Layer 2 of a small transformer language model trained on English Wikipedia (8 layers, counted from 0, width 96).
In attention head 1, each number of a token's query is one row of weights dot the token's vector x. The head spreads its attention over the tokens so far by the softmax of query dot key.

Query weights of the head. A number n stands for (n - 500) times 0.0011.
q0: 595 391 638 536 467 403 461 432 734 551 621 421 384 478 464 333 404 211 290 610 543 458 667 516 528 625 353 34 377 591 659 275 462 184 590 580 530 636 647 401 376 715 633 586 563 434 186 378 550 608 717 566 477 314 391 475 443 364 463 366 561 447 786 410 149 671 587 575 492 557 511 782 455 328 450 407 389 556 507 515 592 553 341 483 606 560 629 349 263 513 496 441 394 534 707 489
q1: 581 462 481 541 463 534 499 486 482 546 507 540 554 500 517 510 529 549 461 408 486 531 483 406 497 475 471 463 564 505 537 452 582 485 541 513 488 495 497 479 444 392 623 525 402 502 473 407 540 578 556 569 553 531 565 408 514 527 476 423 554 616 581 585 475 521 529 588 439 527 460 524 464 521 614 461 600 549 521 474 542 561 436 429 409 541 639 460 433 535 482 496 512 588 495 455
q2: 358 508 418 569 504 417 449 515 495 419 549 476 427 443 302 439 525 557 542 663 481 427 426 618 493 502 587 483 585 539 363 560 446 627 368 447 417 556 631 522 577 525 511 427 455 429 557 577 419 461 548 363 318 413 418 382 431 570 376 464 464 393 483 428 583 432 442 512 636 577 621 561 695 418 573 422 629 396 583 659 533 526 568 638 404 496 522 668 671 423 543 573 410 455 492 670
q3: 451 548 445 524 532 421 424 490 336 443 332 514 459 325 657 512 504 532 670 446 528 469 375 499 553 410 670 525 527 445 286 518 642 617 723 391 549 369 418 446 560 590 430 404 564 498 646 505 461 339 419 452 572 490 565 451 522 712 496 438 290 477 497 542 747 295 468 465 499 238 426 523 578 703 599 490 423 526 322 458 404 544 499 582 152 502 318 705 591 377 540 583 578 617 443 483
q4: 541 521 574 435 307 551 441 378 557 605 660 448 364 614 505 563 478 394 501 417 513 411 658 409 679 460 462 328 576 496 630 290 491 267 466 605 551 576 555 535 223 445 492 602 464 489 379 302 458 433 456 357 502 529 401 441 524 312 425 413 554 712 410 468 324 680 337 587 565 483 414 637 392 361 568 523 625 548 453 547 662 542 480 384 520 579 269 414 317 389 343 517 428 575 486 594
q5: 388 549 584 570 537 448 525 447 483 624 426 579 565 435 494 537 275 464 618 534 601 499 571 525 685 365 560 227 422 581 477 315 608 482 517 540 394 450 461 500 422 630 492 304 554 524 541 421 531 468 426 419 535 525 547 543 469 463 536 365 427 466 542 396 491 579 567 438 506 374 481 587 454 563 523 587 479 542 518 483 599 548 427 516 533 512 550 465 459 470 584 398 468 499 584 526
q6: 645 432 617 429 399 498 580 569 478 622 523 391 538 487 469 544 453 476 484 433 401 458 521 348 578 506 561 370 573 563 688 364 794 355 399 712 474 506 578 371 531 476 395 456 447 509 379 271 442 415 550 523 550 417 555 507 378 503 617 364 634 599 560 480 360 517 416 312 458 535 595 524 363 489 786 523 385 529 611 492 420 595 511 507 447 424 499 471 513 412 495 389 505 524 518 701
q7: 498 486 574 620 341 389 481 615 410 375 513 592 540 659 493 408 552 494 490 427 486 493 541 761 490 502 445 403 366 496 585 448 597 377 461 425 443 473 558 463 490 607 439 447 475 605 451 535 427 391 650 471 370 396 531 389 384 490 465 665 534 564 830 421 491 443 548 456 497 445 513 491 549 626 532 541 282 402 510 666 394 594 533 396 414 503 562 565 510 448 607 431 616 431 535 344
q8: 590 527 385 568 576 499 414 589 375 544 468 453 554 351 459 551 575 485 442 364 498 638 455 466 517 426 580 453 522 486 316 608 525 660 456 587 615 576 408 558 552 481 585 451 531 534 573 628 531 635 425 510 509 470 594 442 530 473 441 423 325 387 464 550 440 446 760 472 474 564 604 431 604 452 637 466 226 330 504 422 444 459 637 480 546 579 405 522 726 571 510 477 313 417 623 613
q9: 603 523 474 550 460 418 447 558 284 385 750 434 618 567 315 539 434 710 475 483 705 458 575 509 436 360 695 630 410 481 432 350 682 682 505 348 284 691 560 521 599 369 434 365 300 442 321 546 491 351 469 469 456 533 607 581 464 491 654 427 530 589 575 305 498 688 527 442 725 398 436 620 571 562 467 429 708 621 452 619 471 657 466 388 456 739 574 466 472 491 572 486 282 570 516 634
q10: 571 228 552 381 555 486 439 506 504 771 240 503 537 585 451 466 475 473 596 455 574 377 479 592 554 495 420 442 561 522 520 526 554 523 608 335 534 396 264 513 597 599 554 510 354 398 504 557 511 477 570 443 547 436 595 339 477 515 527 608 469 535 351 536 497 641 375 511 502 571 608 564 484 393 426 643 591 424 479 609 452 771 523 532 666 593 473 476 545 413 613 404 504 369 326 604
q11: 525 543 530 491 579 299 617 579 436 468 473 651 516 414 304 528 566 334 550 454 359 592 555 353 408 591 481 673 703 388 589 628 434 483 436 525 468 415 567 505 529 537 329 652 599 493 552 427 424 421 395 573 597 624 521 464 386 472 658 470 582 624 503 458 494 392 670 434 649 556 520 469 438 375 465 641 363 543 340 672 571 757 357 373 568 461 600 537 521 423 485 532 553 442 626 466
q12: 475 531 357 468 401 585 332 564 533 360 500 361 534 281 390 570 378 389 217 372 575 452 581 530 359 575 577 214 232 454 597 600 311 600 441 490 488 600 642 381 370 585 489 402 442 573 645 501 516 529 504 444 514 464 526 351 515 388 540 522 508 330 601 551 437 580 436 410 324 502 556 518 415 411 503 535 463 530 443 395 472 372 573 334 442 503 649 486 529 527 544 626 521 489 517 551
q13: 359 429 607 524 421 602 395 549 650 432 491 455 492 669 513 505 570 470 498 581 499 473 557 438 468 617 307 280 507 496 546 566 443 168 595 749 459 671 539 550 596 666 421 493 488 662 403 536 341 635 345 515 665 659 367 631 569 333 401 349 493 387 417 368 461 583 384 405 726 463 542 551 424 442 379 483 441 396 474 545 584 503 577 505 492 376 406 533 478 335 419 366 670 548 346 392
q14: 479 400 284 525 526 558 551 660 496 557 574 396 439 378 356 509 449 298 289 401 778 557 269 517 593 525 417 468 465 602 562 525 636 347 449 290 482 646 703 486 464 271 620 404 419 461 396 462 462 493 433 532 499 519 523 287 475 401 527 427 337 610 494 608 489 643 657 586 390 434 433 378 565 560 390 639 655 474 508 465 672 536 505 485 473 456 580 501 613 557 349 436 575 377 328 500
q15: 556 583 556 564 473 679 482 429 437 473 381 539 409 627 648 436 599 659 440 512 300 612 393 565 714 408 429 507 554 488 782 529 505 616 517 455 585 685 493 501 368 413 516 217 601 463 610 633 532 477 553 460 303 408 456 582 582 263 460 533 516 393 549 420 403 697 551 440 536 409 510 294 296 493 674 617 174 357 445 562 391 618 498 559 539 380 620 497 312 571 488 607 538 372 516 474
q16: 497 488 671 738 651 445 558 505 693 316 300 468 602 496 485 664 215 368 562 497 447 498 462 377 452 350 523 505 427 606 707 501 431 529 471 441 591 471 438 437 583 522 343 500 385 577 393 738 433 540 540 629 795 406 511 431 691 453 380 422 651 521 483 342 461 412 513 395 626 445 552 523 540 462 375 336 430 546 438 447 316 492 365 618 699 566 630 508 357 563 630 481 635 396 404 545
q17: 344 630 326 396 531 490 598 414 764 391 577 553 466 371 340 474 541 675 510 640 636 502 451 511 567 524 414 366 290 655 548 233 579 447 383 443 546 448 540 301 547 620 646 423 369 505 315 338 304 615 468 269 510 458 512 557 415 613 460 337 595 276 481 665 593 574 347 590 582 568 592 589 481 352 481 399 365 396 459 492 404 698 554 465 452 599 550 337 545 272 528 627 551 453 456 518
q18: 277 473 487 646 441 504 593 536 642 509 573 520 373 583 552 344 656 491 520 635 569 436 466 343 418 353 378 367 473 464 435 421 515 327 536 222 489 224 624 448 405 339 518 678 294 660 492 469 451 665 590 365 671 457 438 536 498 441 601 400 621 637 698 677 687 506 467 449 347 443 513 490 401 386 507 447 544 352 440 587 454 474 486 453 520 601 320 599 359 509 257 458 366 537 456 466
q19: 508 452 466 563 664 536 337 494 444 533 614 516 557 533 393 541 401 565 420 517 459 597 347 501 453 525 433 583 560 667 525 455 554 555 539 381 380 482 390 493 705 476 610 579 414 387 740 561 477 490 405 639 698 739 341 501 665 390 537 643 595 555 499 455 629 314 600 458 456 603 514 421 344 595 505 510 268 396 495 564 473 353 595 668 470 541 505 501 359 713 686 494 449 407 465 387
q20: 485 481 610 501 727 469 568 468 306 480 395 549 386 404 552 441 325 578 414 462 426 470 391 432 397 645 587 674 508 638 295 581 515 708 421 574 430 607 415 586 610 511 400 463 528 466 493 829 509 450 320 554 413 468 764 505 302 492 498 249 377 463 320 604 685 824 390 521 382 306 452 492 663 608 487 634 428 426 457 434 508 522 572 440 517 555 609 404 518 662 497 596 436 774 410 598
q21: 299 509 510 558 518 455 576 557 545 584 559 513 517 585 559 353 497 457 447 594 388 450 603 370 513 385 489 473 538 623 420 519 471 523 453 462 475 548 588 703 445 627 440 385 475 592 451 513 339 393 612 444 436 537 513 471 608 431 506 432 386 396 568 628 614 591 464 435 535 505 350 582 491 510 606 506 497 540 485 552 516 436 485 486 480 472 527 425 451 583 607 572 488 579 642 343
q22: 424 460 643 557 420 445 676 393 514 483 410 587 515 579 493 434 311 541 637 324 609 584 623 476 399 598 662 480 485 271 597 386 416 513 347 484 388 414 581 575 453 430 652 524 717 297 317 446 618 539 356 381 591 514 456 553 539 620 622 517 669 476 480 541 583 697 483 627 590 623 399 802 385 645 422 470 615 474 455 836 481 713 718 473 600 599 451 209 564 604 309 448 451 459 612 284
q23: 666 441 459 424 724 466 628 664 348 646 381 467 676 755 563 495 522 545 491 610 388 543 698 399 405 273 405 569 573 490 453 672 459 474 559 449 442 862 476 519 466 416 721 544 470 530 297 404 489 680 464 522 557 670 420 381 491 671 519 522 390 280 456 518 612 547 412 699 565 601 440 393 506 468 568 375 626 565 343 327 474 543 471 157 336 538 517 434 657 488 670 284 581 569 602 503
q24: 501 544 510 655 416 332 362 461 224 526 387 416 550 694 426 460 442 555 435 502 398 396 475 489 491 351 627 533 614 740 343 673 605 626 506 394 419 372 560 498 606 326 534 502 432 309 571 500 440 694 542 526 535 341 636 539 516 469 590 505 314 535 460 451 716 520 605 543 476 646 433 644 505 652 282 570 386 416 374 440 656 528 616 492 734 352 456 382 432 323 669 456 498 434 442 482
q25: 638 355 504 636 337 525 579 502 410 404 296 381 375 531 565 548 728 604 732 319 671 503 644 628 440 630 389 402 541 360 479 443 719 395 502 508 432 573 517 368 591 497 618 470 479 545 687 318 621 501 474 516 596 679 465 632 208 421 417 532 271 494 543 452 521 414 551 621 524 679 369 427 438 451 401 384 509 455 550 335 412 424 363 343 418 542 446 474 564 522 559 467 470 655 517 782
q26: 186 501 562 445 384 493 710 565 524 320 635 360 390 684 387 499 633 320 459 534 427 597 652 560 663 322 479 322 426 491 469 515 384 465 549 484 402 578 464 360 712 316 398 430 543 257 311 478 512 797 489 608 524 492 414 434 566 422 333 457 403 324 500 531 481 501 371 444 435 457 421 472 341 566 664 676 414 622 514 466 537 528 696 719 439 553 644 397 515 681 471 414 556 469 435 636
q27: 457 441 415 508 404 583 559 346 378 479 601 556 699 419 493 492 481 510 393 189 504 291 498 612 434 555 767 449 637 586 464 723 457 667 470 101 607 562 387 354 399 416 549 403 402 446 474 467 422 751 379 522 400 487 489 495 364 484 546 335 440 569 525 489 532 313 506 654 532 628 476 408 575 477 476 458 734 482 515 724 540 535 532 624 441 638 443 573 482 620 396 473 618 429 392 470
q28: 499 419 571 358 647 578 337 481 515 620 602 528 363 641 468 526 404 618 464 499 663 381 551 446 401 460 550 220 531 488 678 615 500 414 115 628 572 538 633 415 299 599 367 481 615 394 655 741 514 455 516 478 627 572 589 658 581 312 394 451 593 560 396 645 605 420 559 438 555 420 378 428 438 452 436 531 498 562 401 442 495 474 252 527 481 301 551 491 723 360 399 396 649 410 664 488
q29: 759 444 490 459 634 412 519 572 523 274 574 417 687 632 488 455 512 663 539 404 684 557 540 566 659 668 441 599 705 445 538 390 506 534 488 644 337 591 533 560 568 417 547 469 414 564 587 486 237 537 356 381 507 403 512 607 343 429 599 572 550 368 748 610 482 577 770 457 360 810 475 603 551 612 391 355 607 319 564 445 383 340 318 578 515 648 327 656 564 406 389 513 366 409 496 725
q30: 689 505 479 533 452 579 513 526 451 624 453 517 625 612 468 372 377 244 384 353 450 454 561 667 618 449 331 331 383 399 649 368 466 494 577 880 549 633 528 320 435 483 483 595 444 393 401 353 347 633 503 571 675 424 434 605 492 400 513 559 552 440 580 487 581 629 575 388 470 473 466 636 435 430 447 371 550 493 597 351 481 383 212 513 873 622 546 234 286 562 562 636 556 537 711 505
q31: 313 442 399 516 731 378 238 612 88 469 523 669 607 462 379 391 679 640 567 443 456 542 408 746 484 485 603 637 484 521 313 551 527 727 728 514 499 434 235 343 693 362 515 282 474 583 661 581 658 407 380 598 611 618 388 557 626 643 303 557 284 551 392 579 804 490 464 510 391 103 553 497 567 633 482 570 471 515 544 336 556 592 554 520 534 478 357 662 646 430 353 383 468 436 501 607

Each question shows a short text with each token's key, already scaled and adjusted for position as the last token sees it. A number n stands for (n - 500) times 0.004.

Then comes the last token's vector x. A number n stands for (n - 500) times 0.012.

0 "w": 455 246 486 343 346 588 399 605 629 479 554 376 382 446 449 409 415 533 542 574 582 218 638 630 370 383 594 526 684 478 724 135
1 " a": 543 339 585 412 338 564 342 581 651 454 533 417 371 528 341 490 397 394 528 565 582 332 525 626 421 374 613 438 544 541 738 191
2 " re": 743 537 579 430 331 599 327 590 635 530 521 458 461 534 406 438 451 516 638 582 522 280 471 634 430 368 644 494 566 543 725 207
3 "s": 576 719 641 583 308 514 359 526 624 535 544 475 395 501 419 409 469 518 579 555 578 300 560 589 370 371 643 440 545 458 731 177
4 "p": 338 619 633 571 345 425 392 489 586 469 614 455 483 479 451 435 472 518 604 582 578 188 476 612 380 348 644 466 618 468 635 207
5 "on": 296 430 515 633 433 462 384 503 614 535 572 474 380 456 444 363 451 457 522 592 504 275 587 496 420 376 653 453 627 525 679 200
6 "se": 366 335 433 626 403 348 421 469 603 605 557 462 411 464 406 442 427 501 560 527 523 244 565 601 368 377 682 557 611 504 661 217
x: 652 699 564 597 583 536 253 522 463 421 538 418 476 401 538 517 496 594 473 549 469 359 417 483 440 489 440 623 574 408 360 518 541 610 647 449 482 606 343 523 568 591 543 497 422 559 490 605 603 539 304 629 552 475 484 486 403 570 495 527 429 522 504 546 652 514 429 414 497 476 613 502 500 506 399 564 519 312 419 424 548 548 480 461 408 556 374 601 524 545 519 550 459 557 295 538
Which token does the last token look at most? 4 "p"

0 " F": 422 217 493 304 437 657 318 561 646 418 569 388 387 519 331 399 383 447 520 545 544 237 532 605 382 455 646 436 606 524 814 113
1 "rom": 571 363 568 384 372 625 403 511 598 502 565 415 426 475 434 390 420 395 505 494 477 295 541 562 346 413 590 475 496 599 623 204
2 " 2005": 683 499 615 468 313 512 368 540 656 541 602 324 385 486 429 486 399 429 604 637 514 276 561 494 320 430 633 454 643 444 718 264
3 " to": 635 588 665 543 289 533 325 445 652 504 514 432 357 458 436 428 429 440 513 604 591 272 581 627 344 386 675 461 536 501 724 197
4 " 2006": 450 663 589 589 349 419 383 505 646 560 615 356 395 503 414 486 415 425 601 641 516 279 508 505 317 424 609 475 643 442 712 279
5 ",": 330 544 525 673 366 371 421 461 674 575 605 461 389 487 403 493 396 428 531 583 565 302 543 527 326 442 614 398 546 544 683 222
6 " he": 377 390 432 646 392 393 312 390 641 524 517 456 475 425 374 440 458 485 566 588 540 308 525 577 382 404 628 495 577 578 716 232
x: 596 473 590 372 415 499 508 514 628 445 551 553 752 446 627 479 495 494 401 573 430 587 408 532 634 559 452 538 521 322 321 522 447 597 546 334 527 620 386 485 502 482 622 570 492 564 452 571 481 576 495 577 546 481 410 581 402 549 464 555 306 741 443 480 501 597 420 461 505 538 393 517 545 479 351 487 572 278 516 499 582 501 643 543 647 460 449 588 524 441 496 442 506 527 594 559
Which token does the last token look at most, and with what share of its attention? 6 " he", with about 30%

0 "s": 457 281 556 372 396 628 389 594 611 504 558 460 388 479 421 471 474 524 553 524 581 304 566 590 364 350 646 428 531 451 703 211
1 ",": 611 329 624 390 323 593 385 550 695 508 595 427 367 509 383 466 394 423 548 562 588 256 552 538 309 412 643 396 553 533 712 180
2 " while": 620 447 649 452 351 545 422 509 652 515 550 395 419 478 479 443 384 466 525 608 488 254 528 543 350 429 600 518 543 575 630 266
3 " the": 622 578 592 521 312 511 330 541 651 480 506 418 409 508 357 469 340 405 567 586 635 321 560 580 394 389 675 437 533 530 767 224
4 " second": 462 653 640 597 318 398 403 491 671 550 549 373 423 483 382 476 413 508 528 693 502 321 526 582 400 386 646 385 604 473 706 259
5 ",": 325 534 522 651 361 372 401 446 682 570 597 461 399 500 415 477 391 454 545 565 569 287 526 542 329 430 631 415 541 544 659 205
6 " released": 337 371 456 623 355 395 410 445 645 638 560 392 453 476 385 390 359 517 564 555 566 296 539 614 318 392 558 448 609 494 683 205
x: 637 411 589 426 494 530 444 608 396 461 424 538 519 479 482 470 527 568 445 543 359 637 603 520 562 549 507 347 558 557 404 396 488 552 592 414 467 454 453 526 655 471 415 435 600 535 404 626 663 592 474 461 546 477 637 544 486 379 531 597 460 600 533 533 501 533 393 443 316 451 573 486 566 553 405 480 491 310 376 510 554 319 629 480 583 554 379 545 485 413 430 524 346 525 680 529
Which token does the last token look at most? 3 " the"

0 "age": 423 306 544 378 399 609 366 562 591 584 475 481 375 490 397 336 372 415 550 476 561 311 571 612 341 472 647 528 622 436 667 206
1 ",": 605 341 630 391 332 579 389 547 671 515 597 438 376 509 392 468 388 409 551 548 600 273 561 524 310 433 626 395 547 527 697 189
2 " which": 631 404 644 481 340 596 383 502 646 479 549 403 392 424 370 513 440 406 528 561 540 304 550 573 387 436 621 469 547 576 714 245
3 " ": 585 731 611 577 300 495 340 534 654 493 536 460 404 533 401 370 468 439 602 519 543 225 549 531 401 391 606 419 547 480 768 166
4 "ran": 354 659 592 567 335 473 379 482 617 625 604 441 411 540 425 396 419 490 483 552 530 276 506 543 352 335 580 390 558 490 722 201
5 " from": 326 556 583 656 361 440 335 449 594 583 511 403 401 567 452 413 363 414 499 585 605 342 505 639 357 433 638 428 534 525 722 208
6 " June": 400 332 483 644 405 376 419 432 669 618 642 406 396 518 398 411 453 439 613 567 560 219 551 560 368 331 597 469 628 553 768 198
x: 600 391 356 481 449 537 540 588 519 515 405 628 634 531 494 391 452 581 560 450 544 463 422 460 489 573 443 418 531 525 161 537 441 699 513 468 491 458 322 481 602 606 375 508 575 482 496 612 591 512 495 611 516 485 621 500 455 494 610 424 566 676 490 545 515 563 335 352 515 431 432 435 593 558 489 507 519 423 671 460 481 425 557 456 563 473 257 600 409 472 371 485 559 607 407 449
Which token does the last token look at most, and with what share of its attention? 6 " June", with about 50%

0 " the": 389 393 500 406 397 659 368 624 640 431 507 422 416 517 356 487 351 408 562 583 628 309 561 587 381 390 678 439 522 518 772 229
1 " German": 605 290 551 367 381 608 280 599 638 459 566 361 352 482 318 433 458 417 520 603 549 233 558 496 338 331 648 428 570 501 727 128
2 " E": 812 555 649 444 316 623 311 517 668 493 526 416 359 551 390 421 383 479 611 530 589 264 543 539 339 398 621 458 596 512 749 104
3 "mp": 564 707 703 520 393 486 312 466 561 512 569 351 460 396 478 410 385 421 568 555 490 303 588 579 454 333 657 454 582 459 689 185
4 "i": 290 712 554 612 364 464 352 436 665 592 530 350 427 496 336 446 468 512 584 509 594 255 526 600 401 366 622 537 618 483 779 88
5 "re": 279 459 479 596 362 405 429 461 616 602 554 478 430 510 451 379 442 461 598 559 505 289 527 587 395 367 684 548 557 474 728 201
6 " from": 386 431 510 668 385 413 368 444 575 566 505 402 410 556 442 419 374 421 479 570 592 371 505 614 391 444 609 443 506 540 699 258
x: 636 379 447 568 411 497 425 587 627 448 400 533 548 426 521 485 430 598 520 549 527 690 601 399 625 414 546 539 519 553 362 603 495 492 435 501 412 461 288 585 408 595 407 496 556 414 474 480 523 517 477 614 601 472 511 573 436 464 419 588 505 578 497 576 512 621 385 469 394 430 475 575 509 549 473 478 545 241 563 446 472 463 526 472 445 566 517 568 495 530 328 484 268 504 632 544
Which two tokens does the last token look at most, in order? 0 " the", 6 " from"

0 "ich": 455 224 470 421 421 617 370 574 628 541 445 405 466 508 486 442 429 507 598 561 543 289 489 538 355 350 592 523 581 514 649 177
1 "st": 643 339 608 358 320 620 374 533 636 496 567 421 438 461 428 409 410 457 554 565 561 254 623 578 354 347 645 462 569 463 678 151
2 "ag": 747 617 571 412 354 550 384 510 612 609 474 447 456 490 392 404 374 476 618 547 565 298 501 566 376 411 632 439 585 457 630 170
3 ".": 617 709 630 575 328 442 350 508 733 505 564 353 350 529 451 434 367 378 583 594 565 260 480 603 297 430 647 377 563 512 696 113
4 " His": 507 655 556 568 354 483 315 433 664 527 529 450 447 465 441 496 465 417 546 598 548 278 485 586 393 375 653 484 575 537 749 304
5 " work": 312 546 563 651 377 412 358 471 662 584 563 437 475 401 414 385 455 522 613 685 582 256 544 565 372 399 641 435 509 512 744 169
6 ",": 364 347 408 654 408 338 399 444 683 590 627 470 398 487 423 461 415 435 526 572 596 246 558 532 332 422 642 403 575 508 728 188
x: 445 279 469 598 597 583 421 445 516 609 492 534 480 498 539 517 427 596 425 435 489 561 437 585 527 573 442 459 473 559 304 486 459 532 555 493 469 570 255 596 567 595 389 616 524 602 437 558 573 538 473 691 462 493 439 563 515 586 483 430 356 717 495 489 577 491 420 539 452 488 514 515 476 453 437 522 536 253 516 482 483 440 632 469 462 496 484 593 600 599 443 439 247 570 564 593
Which token does the last token look at most? 3 "."

0 "gan": 451 353 466 404 398 573 378 581 613 555 533 416 387 483 435 416 443 496 539 592 489 363 541 562 446 439 556 425 634 504 577 251
1 " Har": 668 265 546 341 355 667 339 608 679 534 570 344 387 493 382 362 403 505 560 584 574 261 617 600 340 434 622 433 642 611 803 124
2 "im": 769 574 596 386 364 520 397 589 670 617 476 405 439 518 348 406 463 419 540 531 524 276 432 641 390 461 581 421 683 515 739 181
3 "au": 588 762 625 512 430 513 380 579 579 600 516 359 414 521 417 438 377 516 535 497 580 372 554 530 400 410 654 451 548 440 723 241
4 " (19": 428 666 595 650 305 461 405 483 672 585 635 405 384 564 403 390 438 454 580 613 595 230 546 568 372 443 674 448 632 453 774 204
5 "96": 270 488 506 647 360 355 442 407 651 573 617 414 418 523 476 495 428 499 608 607 555 237 495 501 345 392 588 400 677 442 694 208
6 ")": 407 371 449 654 409 384 408 417 607 604 603 393 370 522 366 357 427 423 594 633 544 354 571 557 355 447 627 425 577 478 700 172
x: 537 444 512 513 568 507 382 489 461 544 534 529 641 533 480 441 298 617 502 413 447 619 442 637 472 508 420 564 491 467 300 600 523 483 630 496 443 437 407 525 568 588 530 562 515 628 425 584 457 512 580 639 532 477 626 496 456 507 471 383 439 599 519 434 446 561 391 516 420 500 475 453 611 395 526 547 566 298 498 443 494 568 633 531 533 535 421 623 669 691 420 371 365 457 564 480
Which token does the last token look at most? 4 " (19"

0 "pe": 448 297 568 355 431 649 410 582 536 502 595 377 438 491 435 395 501 573 560 583 541 259 515 607 401 380 666 503 557 504 662 184
1 "al": 701 335 580 410 390 619 330 519 675 499 563 482 436 508 382 423 453 492 546 560 583 273 522 593 344 360 597 425 651 481 713 136
2 " of": 711 483 610 479 375 624 370 499 696 530 562 406 423 516 458 443 391 525 546 602 569 286 523 623 344 398 661 466 503 546 758 210
3 " the": 634 605 581 529 315 518 335 553 648 488 518 408 416 508 345 500 345 412 573 573 618 308 552 566 369 385 689 446 519 532 772 234
4 " law": 430 739 702 600 364 405 330 538 616 514 547 387 380 444 351 416 426 500 538 606 583 263 540 553 408 377 612 441 567 493 745 149
5 "s": 275 481 474 643 361 414 370 484 617 569 530 466 386 486 432 433 458 503 560 579 564 321 554 582 375 373 659 422 526 444 738 200
6 " in": 358 369 470 645 402 431 398 435 655 553 551 437 373 513 475 457 384 454 521 563 588 309 517 601 388 395 642 458 485 511 740 216
x: 523 377 489 529 477 572 405 490 604 467 415 368 425 536 494 404 483 627 441 505 552 651 595 455 615 518 630 487 532 510 319 563 451 651 500 474 425 538 274 546 533 656 452 552 549 609 439 534 513 518 528 760 550 423 493 550 370 475 470 596 405 713 505 577 522 571 398 473 483 472 471 463 469 605 467 450 550 244 489 431 570 463 500 478 475 439 607 628 502 513 387 460 306 480 564 457
Which two tokens does the last token look at most, in order? 3 " the", 6 " in"

0 "man": 452 298 528 372 367 611 412 589 630 536 534 408 319 539 409 407 464 479 569 576 537 299 622 570 387 330 624 411 584 539 701 197
1 " and": 571 370 604 370 393 590 357 555 680 454 577 384 421 483 420 477 417 446 569 578 581 287 561 582 341 384 661 438 551 543 716 236
2 " So": 784 549 634 415 371 604 369 557 630 477 541 383 314 418 393 482 418 441 627 586 535 254 550 498 388 321 621 445 627 548 712 146
3 "ci": 558 763 662 496 353 483 281 510 608 539 582 401 405 387 424 435 457 465 576 524 601 276 562 535 422 358 609 464 612 469 693 90
4 "al": 315 684 619 588 355 487 373 429 654 584 573 470 458 494 386 427 443 491 541 555 601 266 514 574 347 361 597 444 652 486 736 143
5 "ism": 219 517 569 678 393 418 380 467 594 573 547 358 453 443 393 465 421 503 606 604 641 215 530 587 349 392 636 517 604 478 718 96
6 ",": 379 391 419 646 428 336 410 450 645 586 578 454 404 491 406 485 404 442 546 565 598 309 543 511 328 428 597 391 542 533 676 233
x: 439 299 506 567 618 616 419 474 544 574 490 516 514 498 519 543 409 536 389 418 474 578 442 545 585 567 428 469 494 546 364 454 441 433 534 512 474 587 216 576 546 565 386 614 538 617 454 544 553 570 498 656 456 487 440 582 526 573 457 399 354 709 468 487 518 511 439 536 430 501 501 489 475 464 436 507 545 200 524 504 519 436 617 483 484 507 440 568 562 569 352 419 256 548 563 571
Which token does the last token look at most, and with what share of its attention? 1 " and", with about 60%

0 "ade": 435 307 457 371 424 581 435 597 652 557 538 477 471 527 493 459 370 446 599 525 520 361 485 582 395 419 585 483 611 465 673 262
1 "s": 677 330 634 426 359 616 379 568 626 526 542 453 360 512 402 430 450 515 563 568 559 320 566 603 369 367 663 417 543 458 718 165
2 ".": 715 504 654 484 328 491 373 539 715 482 566 365 353 531 438 452 377 378 580 594 559 284 481 596 303 436 631 383 547 519 681 140
3 " Be": 635 718 643 518 307 582 324 464 650 525 572 389 403 539 444 463 405 497 549 571 541 267 548 567 405 381 678 454 581 559 792 208
4 "b": 290 706 608 577 285 430 303 458 625 519 525 452 449 494 436 419 392 470 639 589 590 221 573 639 358 338 698 482 618 491 684 67
5 "el": 245 449 541 585 361 396 344 505 643 608 550 412 408 483 394 361 380 516 534 548 517 241 532 538 318 406 562 466 617 531 704 155
6 " served": 427 447 470 635 446 389 416 508 615 565 570 419 470 440 390 460 441 513 558 590 589 266 539 559 418 395 522 405 517 517 685 268
x: 697 486 423 464 493 500 492 584 449 537 487 462 538 545 479 529 427 368 347 692 414 539 442 472 525 571 572 513 569 567 434 452 407 592 735 465 382 459 308 552 576 579 496 389 553 436 486 614 585 680 521 464 556 480 496 561 548 401 417 653 460 416 520 527 590 557 416 497 442 475 451 530 655 474 486 523 559 356 540 537 571 515 687 586 453 483 396 475 381 515 451 570 371 487 557 488
Which token does the last token look at most? 3 " Be"

0 " to": 383 416 506 336 402 674 311 558 627 441 479 450 375 465 431 419 425 436 497 602 595 293 556 619 352 380 651 451 517 506 708 206
1 " the": 524 355 542 413 352 610 363 608 642 445 509 416 416 506 355 488 354 396 559 576 622 316 559 579 390 393 672 433 523 526 762 236
2 " h": 722 529 656 413 373 556 369 507 626 487 518 487 423 539 423 450 461 518 535 600 565 226 452 645 367 407 617 470 590 553 692 206
3 "ard": 607 702 727 508 325 494 392 486 665 574 575 464 456 435 430 373 429 489 485 601 501 276 553 578 375 326 620 480 645 516 715 163
4 "ship": 411 716 606 625 289 450 361 491 599 516 563 475 384 481 375 388 394 517 552 571 620 256 533 599 370 407 636 476 637 458 707 137
5 "s": 265 480 493 648 359 394 370 475 614 571 551 457 382 484 423 434 464 516 558 573 554 306 559 595 371 349 652 443 540 450 723 179
6 " of": 348 366 466 621 364 407 402 409 651 592 572 421 393 500 478 436 379 497 526 597 571 298 528 628 363 375 645 475 518 534 753 205
x: 586 313 527 579 510 572 331 542 547 436 375 477 340 486 537 377 484 613 586 529 486 542 425 518 614 525 497 556 508 624 241 528 416 596 488 546 415 464 242 534 505 606 542 568 509 486 400 573 529 524 459 656 507 452 485 521 407 587 465 571 471 544 559 554 510 571 392 471 523 462 480 483 489 696 513 495 443 177 448 503 456 382 497 427 410 500 533 601 498 646 454 520 379 532 598 458
Which token does the last token look at most, and with what share of its attention? 1 " the", with about 40%